Layer 3 of a small transformer language model trained on English Wikipedia (10 layers, counted from 0, width 128).
A neuron's activation on a vector x is SiLU(gate . x) times (in . x), where the dot is the dot product.
The model reads these tokens: "st" " H" "er" "od" ".\n\n" "A" "fter" " the" " de" "ath" " of" " H" "er" "od" " in" " " "4" " B"

The vector x that enters this layer's MLP at each token. A number n stands for n times 0.027.
0 "st": 33 -12 19 -33 -27 20 -6 -12 35 -29 -13 64 -16 -15 30 45 30 -14 13 31 25 -8 18 6 44 12 -38 -4 36 46 -16 26 -51 -20 6 29 -14 0 8 -12 -26 -34 4 -18 -30 -21 -10 -6 -37 -17 -16 18 -3 -8 2 -2 11 -9 39 -7 7 8 2 48 6 -22 40 7 14 14 13 -2 -20 -26 -59 -2 -12 30 5 -8 -16 7 -12 36 34 -39 4 36 14 -18 -6 7 -16 -2 1 -11 7 13 8 32 1 -62 15 -21 -38 22 -21 35 13 23 13 -3 -31 -9 -15 11 9 38 -30 -11 17 10 -5 -35 -18 -35 -26 18
1 " H": -34 -35 -3 25 -31 -2 5 44 83 -12 12 11 13 -13 -2 -3 -2 -10 20 -16 15 32 -27 -3 -5 27 2 -18 -33 1 15 12 10 13 1 2 33 -25 18 11 0 16 -4 -15 3 -31 -5 -23 -12 -39 17 -27 17 -20 -34 19 27 2 27 16 7 7 1 35 15 -19 -7 14 -44 -7 44 -19 -12 -7 -13 0 -1 27 -48 5 25 -29 15 -12 27 10 17 -7 -18 -37 -30 -31 2 28 4 9 -20 14 3 11 36 0 -4 -17 -11 13 10 43 7 -28 -34 -6 -28 -7 -23 -17 33 -9 -45 -3 1 -3 -20 -31 -15 -16 13 1
2 "er": 18 -29 -9 1 -7 -19 -2 8 14 -24 15 -16 28 -24 -32 -47 28 -28 10 5 11 29 32 -8 72 -23 -3 22 -7 9 -7 12 11 -15 30 -8 21 31 -4 24 40 30 -26 14 1 31 20 -29 25 7 -29 -4 12 -29 5 -54 1 -7 39 17 -21 9 42 14 11 -32 15 18 -46 12 -10 -22 24 6 -2 41 -7 -19 -8 19 -17 -19 -48 -6 -36 -13 -16 31 -38 -27 27 -20 7 -20 25 -27 18 -1 -6 -49 -6 28 8 36 27 -14 12 44 21 -11 -36 1 1 1 -28 -41 44 13 -46 36 10 20 9 -1 -7 -24 42 11
3 "od": 40 27 19 12 15 2 3 0 13 -34 13 7 -19 3 -5 -44 0 -14 15 23 27 9 27 20 -13 -23 -4 -21 -41 22 0 1 -19 -3 -31 14 27 14 -20 6 37 -40 6 6 -38 -52 -2 -13 -2 -15 -8 -3 16 -34 -36 -3 22 1 13 -6 23 42 12 -14 21 15 40 38 -16 33 22 7 41 -8 2 -8 40 -3 -10 37 30 38 -36 11 -15 -27 -26 60 -33 26 4 -26 -34 2 -33 -24 23 -6 -32 -5 5 31 44 -12 12 -27 -4 33 60 -20 14 12 3 45 -1 -22 -11 26 23 -11 -12 -5 16 0 2 -4 -19 35
4 ".\n\n": 45 1 -30 2 -36 36 3 16 38 2 -4 -13 10 31 16 7 24 11 33 -12 25 -1 13 2 -21 -3 -3 32 -27 11 25 -1 -10 -41 18 7 -26 37 4 1 -49 21 13 5 12 25 -5 11 2 9 13 -22 -6 16 16 2 -1 -21 -8 -12 -44 48 15 -54 -3 16 -25 34 -43 10 -67 11 -39 -14 11 11 -23 -10 6 -22 -17 -40 15 11 52 -19 -1 15 3 10 -11 -11 -7 -7 -18 -20 24 19 -4 5 -21 5 -22 -43 16 56 -13 -20 4 -15 -2 -20 -6 10 -42 -9 22 1 7 -3 26 -16 -32 -4 -2 17 -23 11
5 "A": -22 10 9 -59 -34 22 30 1 61 -23 -15 29 -41 -15 -13 -22 -13 -14 32 -15 31 13 27 18 3 9 -1 17 13 14 -28 -7 -14 -4 7 1 0 13 7 8 56 -9 -29 16 -49 -2 -2 9 0 23 -5 -30 -8 -3 -26 0 -32 28 41 15 -5 9 33 0 4 -22 34 1 -68 29 31 1 -29 20 8 -56 -14 20 -12 24 51 -5 6 15 29 -11 -7 17 5 -22 20 0 -9 35 -24 -19 -2 11 -1 -3 -21 -18 -26 1 -24 12 28 -10 13 -6 -25 19 9 -6 -1 16 41 -32 -41 -43 1 -26 0 -3 3 -36 26 8
6 "fter": 1 1 43 -25 -19 -2 18 19 28 4 1 20 28 -48 20 33 -41 -27 63 26 36 9 31 11 50 25 20 -16 -45 15 49 -25 -34 -1 -40 -18 -8 21 46 1 -20 -44 -5 11 0 -9 6 -10 34 -8 -8 2 16 7 -20 -2 3 -35 -32 18 -9 14 -12 -8 -33 -4 7 -17 -5 -29 1 -11 8 -1 -44 -8 17 42 -5 7 21 -8 35 -16 17 10 1 5 2 -31 28 40 -28 -2 4 -58 26 26 12 10 -11 36 11 -7 36 28 28 -33 -13 -2 -5 16 35 12 10 4 -19 -13 2 -6 10 -20 -8 -8 -28 45 9 9
7 " the": 10 -9 18 -17 26 -4 13 -44 64 -2 -6 16 28 19 22 -32 -15 8 -17 19 38 -38 33 0 -11 24 -7 -18 8 31 1 -33 -33 -24 26 -5 16 -4 14 -55 8 -12 21 27 -6 24 -20 -5 19 1 -4 6 28 -6 4 6 -18 -13 -2 8 5 -16 -7 -60 30 -18 -27 27 -21 28 -2 1 -22 28 -4 6 -1 -6 -2 -7 13 -8 31 -2 94 -27 10 10 0 20 -15 -22 -26 -4 -10 -25 -16 24 23 10 -7 -6 -11 -35 5 30 13 2 -31 -9 -1 -24 16 -5 6 5 -3 6 4 -3 8 -5 -21 25 -23 -32 51 6
8 " de": 16 -2 -5 -36 -31 -9 16 10 11 17 3 11 61 -14 9 -69 17 -21 17 -2 40 -8 -9 -15 -30 1 28 4 -1 38 -32 -10 -14 28 16 16 -42 20 -9 -46 7 -38 -5 37 -58 1 1 -12 -16 9 -17 -28 7 8 -16 -1 24 35 -3 29 -14 -38 -18 -28 -22 6 -18 42 7 -5 25 -24 -21 -16 -4 -27 15 14 23 -10 22 5 -17 5 33 8 -17 -11 -21 0 15 -8 29 18 -28 39 -8 52 24 -8 8 -32 -11 -12 48 51 -9 25 -16 -26 0 -21 -11 24 -45 -64 -1 10 1 -31 7 -11 0 26 39 -16 7 5
9 "ath": 4 5 -18 44 -6 -9 -1 24 28 -12 18 50 25 -9 23 -40 16 -12 89 35 -28 5 -25 11 7 53 17 -9 -55 25 17 -18 3 -8 37 -20 3 14 9 13 -12 -20 37 12 -21 -46 -23 -1 -10 -25 7 -15 7 8 -28 -17 20 -9 1 35 -15 33 18 -16 -24 -29 -10 -40 -5 -32 31 -6 22 -9 1 40 -17 12 -19 1 33 22 9 7 15 -43 2 23 -24 -49 -57 -22 -33 43 -24 -25 9 19 5 18 -21 26 11 -16 21 1 -36 -25 1 21 -4 -22 0 8 -32 16 20 28 -15 -34 -10 8 29 -6 -1 -5 -9 -4
10 " of": 19 -9 -22 -38 14 1 -35 0 15 7 12 6 -13 -26 11 2 -28 -7 57 6 16 3 15 46 -7 10 16 71 -17 28 -1 -27 -13 -9 61 19 11 -16 17 3 -9 -7 -7 41 -9 4 -26 2 23 -8 -12 9 17 -23 21 -14 -30 4 28 68 9 -24 31 -51 -22 -5 -5 5 -8 -38 17 -22 37 -24 -40 -14 1 -19 -25 -41 -15 -6 35 35 37 -7 -25 -21 6 24 6 0 16 -6 -2 -35 22 -22 26 0 12 -7 11 -56 35 36 7 -23 -19 -2 -14 -25 2 -5 -11 8 -32 -19 2 17 -2 9 14 11 -10 -29 6 15
11 " H": -47 -40 -18 13 -29 -5 14 41 74 -14 17 6 -1 -17 -17 -5 -9 -14 41 -10 8 27 -27 16 -8 35 13 -2 -46 4 16 3 10 26 20 3 27 -29 26 -24 17 5 4 -7 18 -37 5 -24 10 -42 17 -32 9 -13 -29 32 22 15 25 16 3 19 5 17 4 -30 -15 18 -29 8 39 -29 -7 -3 5 -2 4 23 -45 -12 51 -35 10 -7 35 8 23 -14 -3 -23 -23 -34 9 29 -2 -2 -10 10 3 13 28 15 0 -20 -14 0 11 32 5 -23 -35 0 -16 -9 -36 -19 31 -10 -30 -11 -10 -1 -24 -27 -29 -27 13 -3
12 "er": 19 -26 -6 3 -15 -20 1 1 9 -28 20 -18 23 -13 -36 -41 24 -34 17 8 10 28 31 -13 85 -22 0 20 -10 0 -10 3 10 -21 41 -5 23 24 -18 10 40 29 -28 18 7 25 13 -32 29 6 -30 -11 11 -30 8 -53 -1 -1 46 14 -19 18 44 3 5 -28 15 22 -41 -2 -11 -24 24 8 1 40 -11 -27 -4 16 -6 -15 -43 -4 -30 -15 -20 18 -36 -28 33 -14 4 -13 33 -33 17 -2 -13 -47 -12 14 18 37 20 -3 17 34 16 -7 -32 4 -3 3 -29 -39 47 5 -43 43 3 19 -1 6 -10 -26 37 16
13 "od": 38 32 21 10 14 6 8 4 15 -36 12 1 -22 7 -2 -43 -4 -19 19 25 22 12 21 24 -8 -26 3 -14 -41 22 2 -1 -16 -7 -31 13 24 15 -23 -9 38 -41 7 8 -36 -60 -9 -18 8 -11 -7 -11 19 -32 -31 2 19 2 17 -1 24 47 11 -17 19 17 39 40 -9 31 27 0 40 -7 6 -7 40 -7 -15 33 38 37 -35 9 -11 -35 -25 50 -31 29 4 -29 -32 11 -27 -27 22 -3 -36 -7 4 22 47 -12 6 -22 -2 34 53 -20 12 15 2 46 1 -24 -5 28 16 -7 -12 -6 23 5 -2 -9 -15 36
14 " in": 22 -21 20 -46 4 -1 33 9 24 10 -6 5 29 -34 52 0 -1 -20 1 9 50 -17 -9 21 2 26 9 22 -25 24 -4 -29 -19 -25 13 -19 -35 -11 -6 -13 28 -9 1 43 -62 5 -11 -6 23 -19 0 15 29 -5 16 29 -45 62 30 23 -20 -9 1 -44 -12 10 4 -3 -6 0 25 -13 -1 -24 -4 -19 10 -11 -12 -16 22 -32 14 14 6 12 -23 -34 -24 34 -1 10 9 -7 -38 9 -20 -7 2 7 -1 41 0 -38 37 43 47 5 -26 9 -4 -9 8 -29 -37 -32 2 9 6 -5 31 17 36 -4 13 -11 38 -1
15 " ": -58 -23 11 4 11 10 -20 -4 43 -24 -9 -24 -8 -7 13 11 25 18 32 6 10 5 -64 47 -17 2 -44 26 12 14 -24 -38 37 -14 17 25 -27 7 6 -33 -8 -25 16 -13 12 8 -28 15 13 -1 -6 -28 8 -43 -7 -14 -2 1 49 1 -18 11 13 -58 -16 11 24 41 -1 31 14 -3 -16 8 10 -4 24 -18 8 -4 6 -4 28 -8 38 -18 20 42 -17 25 16 5 13 20 -3 -37 -15 12 14 32 -10 3 -3 -38 1 8 29 0 -7 -18 30 -12 -87 7 9 -37 -14 -13 14 5 -6 3 -22 -4 -10 -5 -2 -17
16 "4": -47 -35 24 12 -11 0 12 62 43 -23 20 6 0 -6 28 -19 -6 -4 25 18 -60 -12 9 29 6 32 -15 34 37 96 -3 -50 -5 18 7 -5 -28 3 8 -17 9 -23 -2 -24 6 49 -33 2 15 5 -5 31 -4 -20 12 17 16 5 35 -12 3 0 12 -76 -36 -3 13 15 5 11 -35 15 -5 17 18 -18 -7 7 -18 8 28 -18 -20 7 33 -14 -14 -8 25 10 14 -4 14 -7 0 -7 -1 -8 43 -34 -26 -18 6 13 -2 27 5 -17 3 1 4 10 14 -30 -18 -2 29 -4 4 11 -13 -16 1 17 -15 11 -24 32
17 " B": -6 -11 -12 -36 -3 -5 18 -10 66 -7 -1 16 3 5 -28 -36 15 -11 39 -17 50 39 -10 52 42 4 -2 -35 0 24 -6 -13 21 6 -5 58 -19 -2 -15 -16 18 -2 -6 -27 -6 -13 -1 -37 8 -18 -13 1 -2 30 -59 30 -22 4 2 22 14 -4 7 18 23 -28 11 21 -42 54 31 -13 1 16 24 -20 5 2 -39 -2 49 9 -9 1 19 -6 11 0 36 -28 3 -11 26 35 7 -26 15 22 -24 -12 16 -24 17 6 0 -7 10 4 -34 -21 -21 -10 -22 -39 -11 -12 22 -6 -13 6 24 -12 -19 -28 -22 -16 -12 23

Each question shows the input weights of one neuron of the MLP. A number n stands for n times 0.0082.

n81 gate: -7 -1 1 -13 -9 -10 -8 -24 34 22 4 -7 -10 8 0 11 16 4 -41 -68 -7 -16 -26 6 -12 -8 26 11 -11 38 11 8 -6 -6 -20 36 4 -1 5 -1 9 28 -36 -23 8 20 -21 -2 -30 8 -6 31 -5 -4 9 -35 -7 -14 -26 10 -6 -5 7 2 0 -12 5 -10 4 -34 2 46 20 2 19 1 2 19 29 -28 -18 10 -6 -48 20 -3 -19 -24 22 -5 21 25 -2 -7 -2 16 -8 -6 -6 28 1 8 -20 -2 -11 17 -52 -8 15 1 -13 0 2 -42 11 -18 -8 -5 32 36 16 -32 -3 4 -27 11 28 -3
n81 in: 21 32 10 29 -4 -46 -13 -9 -17 -13 29 25 -41 -4 -4 4 -4 14 17 2 -10 -10 5 27 22 -5 -21 24 -8 17 0 -16 -18 -26 -8 6 -17 12 -9 -15 1 18 -7 -17 4 7 13 1 -15 9 4 4 -30 28 3 20 36 15 -12 -25 -2 28 25 -8 -28 -11 6 -35 -23 -15 38 10 7 -37 31 -8 22 -23 -33 35 13 -5 48 10 27 -19 21 -4 -4 -19 -28 -21 13 -10 2 -17 -45 11 9 9 -17 26 -50 8 46 -7 -1 14 15 -41 -10 -40 -23 33 -10 -4 -7 -26 -16 0 17 18 5 -19 -4 22 23 -7
It fires most on token 4 ".\n\n"

n111 gate: 24 -50 -12 -15 -41 -7 15 -5 -22 40 -5 -13 -16 -16 17 -9 23 -5 12 -30 3 1 -34 20 -11 -5 30 0 28 2 15 10 23 -20 11 -46 30 -26 -2 -6 18 -4 2 -8 6 12 -12 5 14 -10 48 5 10 -2 24 -21 23 22 3 -1 6 22 0 -3 12 -28 1 -15 -4 15 9 -44 10 -20 -18 -35 -21 -24 -52 0 -6 2 10 -8 25 12 23 -6 -4 -3 7 -9 -47 -6 4 15 -17 -19 10 -4 17 -26 -29 -1 -3 4 17 31 -9 -18 14 29 -35 -3 -40 -1 10 -30 -6 -5 11 -1 -15 14 1 -7 -20 -44
n111 in: -4 23 15 8 -14 -15 -25 -16 -1 7 1 -4 -21 0 -27 -1 5 -3 36 -8 21 -25 5 -18 -24 -24 29 -11 -20 -5 -23 -1 -8 -9 6 -5 3 -9 0 10 2 -14 37 13 -1 11 -5 9 -12 -5 14 -27 1 -45 4 61 12 -16 33 -21 -10 24 -1 -20 10 0 4 -6 -19 -6 -1 -14 8 9 -1 17 21 -30 -16 5 5 -3 -24 14 10 14 24 -22 -7 -29 -34 15 6 36 3 26 15 9 18 -31 22 28 27 -33 -23 -36 -1 14 -30 -1 9 24 20 -2 -2 -16 -35 42 -15 6 -20 -19 1 4 -21 22 22 -15
It fires most on token 11 " H"

n155 gate: -18 -29 -18 -16 -27 22 -13 -6 -10 -16 13 6 -25 -1 31 -8 18 -6 -17 13 19 2 7 -40 -25 37 7 -29 4 -7 1 9 2 18 7 19 17 20 -18 26 12 -21 9 -19 13 2 16 -7 -33 -8 -15 9 17 3 9 34 3 2 18 37 -10 -29 -16 14 37 3 -4 -32 -25 9 13 -4 4 21 -26 5 3 5 -4 27 7 41 -3 -1 -27 12 49 -3 13 -6 23 4 -22 -24 -17 -11 -21 32 2 20 -36 -17 1 -18 22 14 20 -19 16 1 28 4 25 -8 23 -10 -16 4 0 12 26 -17 3 3 -4 7 -15 -9
n155 in: -10 -1 -36 -1 0 -2 17 3 1 29 -24 38 26 -8 -15 36 -26 -13 -9 -3 12 -13 -16 -1 38 4 -1 2 -7 -18 27 -15 12 -2 -10 -1 29 8 -36 31 -19 -1 32 18 -11 -36 -13 14 14 28 8 0 13 26 -43 -17 -28 -1 29 -39 4 -3 -19 10 17 -1 -9 3 -1 -16 -11 25 -17 -35 15 -25 -23 -28 -1 -17 3 -24 7 -13 25 19 -20 -15 -20 15 -13 -19 -25 -4 4 6 3 -9 37 17 -15 -4 41 -5 -39 7 -7 47 -5 -1 7 -24 -17 -2 -3 10 -13 -28 -36 -21 -33 34 -8 22 -14 0 -11 -46
On which three tokens does it fire most, strongest first? 0 "st", 16 "4", 2 "er"

n1 gate: 41 -35 -14 14 11 -20 7 17 19 25 -24 24 -31 -15 5 -6 1 -8 14 -3 13 -20 14 -30 -12 -26 4 1 -3 0 9 38 15 -19 -1 -38 17 1 -47 2 -3 17 11 4 -34 18 25 17 6 10 0 2 -3 7 3 28 28 10 44 -19 -30 11 16 1 -29 -5 -10 -16 12 -2 21 -20 -7 -20 24 -7 -22 -2 -21 -11 14 5 -7 12 -28 22 10 -2 -5 5 45 47 38 28 17 -14 17 31 -23 -11 12 4 -30 14 8 -14 28 34 -10 -24 -18 -32 -4 -15 14 -24 -14 7 -3 -17 -29 -21 47 -32 36 -37 -30 -9
n1 in: -21 -5 28 8 16 -28 -21 -8 3 -7 39 1 -4 8 11 -3 18 6 -28 6 30 1 -36 -20 2 5 -36 -5 -8 -41 -14 17 -2 -14 11 -28 -24 -1 2 -12 30 5 5 15 13 29 -2 -7 4 -20 14 -5 -9 19 -15 14 7 15 -16 2 -2 -19 7 -5 21 -4 20 12 -10 15 56 17 2 -6 3 -31 -8 24 23 14 37 22 -11 24 -2 -29 -4 -5 -7 15 -1 -12 48 -45 -12 -17 -12 2 -13 33 -7 -5 -19 33 13 41 6 -23 16 14 27 -1 19 -23 -27 16 -30 24 32 37 7 7 -12 3 -15 -6 15 1
It fires most on token 14 " in"

n198 gate: 5 -5 -19 -47 18 27 25 13 22 -30 -7 8 3 9 20 -4 23 -10 -41 6 30 23 -6 -11 -9 10 6 2 -8 15 -9 46 -38 -20 11 9 -26 -8 7 6 5 -21 -28 -9 9 8 21 23 8 -7 -3 12 24 -9 -8 -1 10 -13 -23 9 23 -3 -5 10 -26 5 29 13 -13 7 -3 -2 35 -16 7 25 10 -24 6 23 -16 -1 28 -5 -6 -8 33 -7 -31 -1 -21 -17 39 9 41 13 2 23 -5 -5 17 -21 -24 11 -1 23 -16 -1 -27 19 23 -42 -11 -3 -10 15 -52 -1 -28 -24 24 -7 18 -2 3 37 -23 -1
n198 in: -6 8 19 20 -46 1 -14 -6 -22 -28 -15 -27 -4 -17 12 29 -12 -4 20 -16 30 -3 20 -16 -11 -4 -4 14 3 -15 8 14 7 -18 -16 -5 -19 -8 2 18 -12 15 -4 5 -26 16 -40 -2 7 11 13 -4 12 28 -8 9 -20 -1 10 36 -20 -16 8 -1 2 -11 -4 -12 -2 26 -11 16 -4 -12 1 -24 5 9 -4 5 18 -9 -5 26 34 -10 -7 27 15 -19 -4 -9 -24 -14 0 22 -12 -4 16 24 23 -10 21 9 -15 -14 33 0 31 3 1 -30 11 15 -3 21 -10 -6 4 -19 8 48 -32 60 -31 -33 7 -3
It fires most on token 0 "st"

n88 gate: -6 2 24 9 1 -6 -17 23 11 -19 -36 -37 -24 34 -7 12 -17 4 -5 -1 13 20 -6 -37 -29 -12 13 6 14 -3 23 -21 -27 -31 1 -2 1 -8 4 17 -33 -12 18 26 -19 -12 -16 -30 -15 1 -14 14 -9 -14 1 13 -3 -21 20 39 -6 -12 3 27 -8 -23 1 -33 -8 20 -40 -17 7 -21 19 -2 18 43 -34 -7 -27 26 21 -1 33 5 8 -30 16 -3 -26 8 -5 -16 -7 -2 9 1 -36 -3 -7 23 -7 -2 9 -9 13 -19 36 27 18 -2 -4 1 10 30 -23 -20 1 21 -14 -7 3 22 -15 17 -4 -4
n88 in: 40 6 28 36 4 2 26 -51 11 30 -7 13 10 -40 20 9 -46 -33 -13 -30 -13 -7 -25 -10 -13 4 -26 3 -18 37 -6 28 24 20 19 21 21 18 -9 -21 7 13 -2 9 -19 8 6 4 19 20 0 19 21 28 20 15 -1 22 11 19 -2 6 5 2 -25 3 -37 28 -11 -19 -9 17 22 -6 32 -29 -20 0 -7 3 9 -2 32 -11 -11 -13 -31 1 -6 7 20 -4 6 -8 20 16 -14 -25 11 41 40 2 23 11 -19 -1 12 -14 44 -13 -6 -8 19 -8 -12 -5 6 18 18 -4 19 -15 -16 -8 -45 2 32 0
It fires most on token 10 " of"

n27 gate: 18 -12 12 -6 3 -18 -13 -3 -7 30 2 -12 -13 -1 -19 -2 -1 -6 -34 10 -7 38 -1 -19 -35 -2 -22 34 8 -10 -10 -18 -39 -3 39 1 -3 -8 -14 15 -17 20 14 14 -19 -36 5 2 13 2 3 11 3 -36 -34 -14 12 6 16 -30 9 5 27 27 -16 6 8 21 -9 8 20 9 -6 -12 2 16 -35 -4 -13 43 -22 13 69 -17 -1 17 3 -8 -20 3 -27 -10 2 51 -5 -25 -10 -2 -7 18 -15 7 -5 -12 6 -8 -11 27 -1 -6 -1 -8 -8 36 -24 2 -15 -36 17 13 -2 7 -4 2 -5 -23 -18 -25
n27 in: -8 2 -11 11 -38 -11 -45 -7 8 -27 -16 16 -20 26 -8 1 18 -5 -24 11 23 -6 18 -23 -16 4 -21 0 36 21 -9 29 5 -10 -6 6 32 -6 -15 -7 -12 -5 -17 -17 10 3 -8 24 27 -10 20 14 11 -24 -2 -17 16 -9 -31 -23 -3 -41 -8 23 -19 29 9 3 6 -10 24 -27 10 13 17 -9 -6 -4 -6 7 9 62 45 7 11 -4 20 22 1 14 -10 3 16 -4 -1 1 -31 15 41 -15 -25 7 -2 14 17 37 3 -11 29 9 31 -15 -15 13 -15 -15 -16 -10 0 2 -9 2 16 -14 -20 -5 -13 -23
On which token does it fire most, and how strongly? 15 " ", at about 1.7

n64 gate: 4 -36 -12 -18 1 19 25 7 -6 -9 -8 31 25 6 -8 -4 -6 10 -4 -1 -28 -37 -24 -8 -2 3 42 -9 -22 17 28 -7 56 -15 -2 -15 0 -39 -2 8 5 -12 -31 2 18 -5 -16 24 -10 -5 53 -8 23 28 7 -16 11 -5 -25 -2 16 -20 -21 14 -11 9 -15 -17 29 -7 10 -8 19 8 1 45 27 -14 -16 2 -24 52 1 0 -28 -6 -14 26 0 -17 21 1 14 -8 -5 3 -1 27 -23 -25 16 -14 13 -2 -3 -20 48 -16 -8 -27 60 4 -25 3 6 38 -2 -9 18 -30 -1 23 -16 -16 -1 -4 13 10
n64 in: 1 28 8 -6 -18 25 -28 -24 1 -26 12 20 48 5 -21 22 -8 -13 2 31 -3 -43 -8 16 22 36 25 -2 9 6 0 5 30 10 1 4 20 17 -35 12 34 33 -8 -10 -1 -1 -9 -6 -25 -2 2 -6 -30 -3 32 5 12 10 -32 -13 32 33 34 8 -6 -13 -15 -10 -2 52 10 1 -24 20 -26 -37 6 20 -38 -9 -23 8 -11 26 10 33 35 -26 -48 -8 -2 -37 -9 -15 21 -31 -12 -17 -21 11 -6 6 -17 -3 8 -14 -11 2 9 -24 -29 -41 2 1 11 -21 39 7 24 -32 22 -39 13 -3 -2 29 42 21
Its two highest activations, in order, are on tokens 9 "ath", 10 " of"

n48 gate: -20 20 -31 -13 10 13 16 9 -28 -2 1 16 17 26 20 8 -15 15 -13 6 21 23 -16 11 -25 24 -13 9 7 15 -23 -19 -46 -16 -11 0 -12 21 -3 22 11 -7 18 20 -57 -16 27 13 1 12 -22 4 -4 8 -9 47 60 -37 -22 11 2 19 -28 19 -2 29 35 -14 -4 24 -30 -16 15 4 2 1 6 -14 33 15 8 -2 46 34 -8 10 -2 1 -17 -14 -19 20 -1 18 -9 19 11 2 -14 49 23 -24 15 26 -8 -25 15 -18 -30 -12 10 -33 12 21 13 17 -2 -19 13 -9 8 -27 -10 46 22 1 -4 22
n48 in: 23 -21 10 15 -7 15 6 -24 16 14 -25 0 -17 -16 -14 -20 -18 -20 -3 11 -28 -29 -29 27 20 -26 -21 4 -10 -22 28 -33 0 -9 -19 30 4 -9 15 21 39 -15 -5 13 0 16 6 -12 -7 0 -11 -32 5 -16 -7 -5 1 5 -1 12 -15 -21 31 5 14 39 0 39 1 16 12 -29 -37 -4 -1 -22 -29 11 20 27 -17 14 3 -25 11 -9 -25 -9 -21 -3 -8 56 -33 -69 0 -17 33 -4 5 -44 -41 55 3 -25 29 -2 -5 -22 14 -9 7 8 15 35 -3 42 16 36 10 -2 -20 12 -32 -32 41 0 -20 30
On which three tokens does it fire most, strongest first? 3 "od", 13 "od", 6 "fter"

n132 gate: -12 2 20 39 26 -2 1 6 -17 -1 16 -6 -42 6 -8 17 13 47 -15 0 -17 1 46 4 8 13 9 -12 -2 -6 4 6 -11 25 -15 -26 6 14 11 -21 -2 4 29 -39 11 25 -1 -32 -5 3 -11 -17 -17 -47 20 8 -14 -17 32 -18 -11 34 -46 1 -30 6 3 0 -21 14 5 -67 1 17 34 17 41 55 -13 -9 16 -4 -29 -16 -4 -5 -18 34 1 -7 5 32 2 -31 -16 -4 -21 -17 19 0 14 -9 -36 -28 12 -29 12 15 -2 4 34 -8 33 -7 -6 -14 17 -1 11 30 -12 9 13 -17 5 -9 1 -32
n132 in: -21 43 3 -11 0 17 -28 39 18 10 6 28 10 -7 -53 7 7 10 -26 13 33 12 -9 -35 7 -2 -1 -1 -20 -20 -22 1 25 -7 -29 6 2 -22 7 -16 9 -7 -25 -9 16 9 -11 -14 -1 -2 -27 -10 23 -30 -33 -20 -2 -6 15 4 -10 -13 -2 11 -30 2 -6 -27 -41 1 3 15 -13 -4 -23 -43 4 5 8 -16 3 35 18 -10 -15 -22 -15 -12 27 17 8 -2 20 -25 -44 -30 -32 17 0 14 8 -9 -13 -46 2 12 9 -14 14 -24 2 -14 19 -21 0 -3 -17 -9 -42 -22 19 -26 -9 10 -6 -11 -19 -21
On which token does it fire most, and how strongly? 15 " ", at about 0.5

n68 gate: 12 -10 -3 -32 -19 -4 32 -26 -31 -13 12 -30 36 -20 12 -2 34 14 -8 -9 4 -8 10 6 -12 16 -3 14 51 2 -7 28 35 2 12 3 -28 1 -9 26 -20 27 -13 18 7 12 -25 -39 -2 19 -5 -5 -3 17 9 7 7 26 26 27 23 -8 11 -6 -34 4 6 -23 -5 0 -10 6 -2 -20 -20 1 -2 -10 -16 15 -39 11 -2 -15 -1 40 33 13 -12 -2 23 32 2 4 22 -20 -2 33 -31 -1 19 -13 7 -18 -27 2 -28 10 -15 24 10 32 5 -1 -11 -22 -25 -9 21 -10 -25 -30 13 7 -22 25 -25 -5
n68 in: 22 27 30 -4 18 1 22 -57 -37 -19 -12 4 -4 4 26 -18 -17 -16 -1 -13 -13 -18 29 -4 23 6 24 6 17 3 13 -48 -3 -25 29 10 -11 -6 -1 -24 22 -3 -12 25 10 -5 -15 12 -11 -26 3 5 4 -16 23 -35 -24 2 9 -6 15 16 -14 14 -32 -2 -12 -11 10 52 -18 22 -18 13 25 3 -4 10 -15 32 14 21 23 -30 5 -3 -3 -17 -17 -28 10 -32 -17 4 18 28 2 -8 -57 2 -2 3 17 -11 7 38 1 -7 12 -33 -2 -1 30 5 39 -27 18 1 8 9 -29 -2 -37 -28 -5 19 29 -10
On which token does it fire most, and how strongly? 1 " H", at about 0.45

n40 gate: 7 15 20 9 5 7 -12 15 -15 -5 4 -18 2 -12 -17 1 42 11 28 10 -33 -33 24 20 2 31 4 -22 5 -14 4 -5 16 0 4 10 22 4 -9 38 34 -2 -39 10 30 7 -28 -3 21 -1 -8 20 8 20 -32 29 -37 -5 23 9 -22 11 -21 11 22 -4 -27 -4 -8 23 24 8 10 -7 6 4 2 1 20 3 -25 -1 -8 -22 -11 -7 1 36 36 -40 -27 8 -5 1 -4 17 -29 4 25 7 54 -43 14 1 4 30 34 5 -2 3 34 30 -15 23 14 3 -5 -18 -15 4 -20 7 -5 4 40 27 -40 14
n40 in: -25 13 -9 -16 -15 -18 6 31 -21 23 -1 10 34 9 -6 5 16 2 26 2 12 3 8 49 10 29 37 -8 -49 -12 12 -30 33 38 26 -32 -16 -3 20 5 -2 -11 -15 -7 28 2 17 -14 27 17 42 26 38 -15 41 5 2 22 7 -5 -6 19 12 -44 30 10 -8 -9 7 -8 -18 44 7 -36 -20 3 14 -8 23 -10 6 -4 -25 4 10 -3 14 -25 -8 8 -1 26 -17 -23 -26 13 20 -10 0 -7 13 15 -42 39 -20 1 -12 -27 11 19 5 2 -24 -17 -21 -14 -4 29 4 18 -5 13 -6 -10 10 -30 -7 -43
It fires most on token 7 " the"

n306 gate: -9 3 -19 33 13 17 12 -18 -16 37 11 -6 -7 -24 10 -25 -13 18 -29 -14 -25 -22 17 -33 20 1 -5 25 -11 -21 7 -8 -33 -13 34 -25 32 2 -3 8 -1 -23 2 10 29 9 -11 29 3 7 -10 -45 14 11 -22 29 2 2 35 15 -10 4 -15 0 20 -49 -27 1 -4 15 -15 23 32 3 43 25 -7 10 1 2 26 -12 9 6 -34 22 -1 5 -7 36 3 8 0 7 -20 -5 13 -31 -22 -5 13 8 33 -24 30 -16 4 -11 -1 4 5 3 20 16 2 11 1 14 -1 11 12 -5 -7 -2 13 -20 -1 29
n306 in: -22 -26 34 19 -11 -9 -16 10 -40 -43 -5 1 28 -9 2 7 14 -10 -1 -19 1 11 0 -3 -17 16 10 -43 6 23 -21 3 29 -7 -40 6 -23 -2 -7 -11 12 6 -27 15 -30 -16 -30 -50 -59 -8 3 5 -35 22 4 -22 -24 6 0 -35 49 7 9 0 -14 -8 34 -6 -34 23 11 0 -23 -3 10 13 13 27 4 3 11 21 17 -11 -26 -34 6 49 0 16 -8 -17 -31 -35 3 -18 38 -4 4 0 3 -41 -32 -32 -14 8 -14 -6 18 -29 2 12 24 -7 -23 1 -47 12 -16 -18 -15 -8 -20 5 -25 12 -8 9
It fires most on token 3 "od"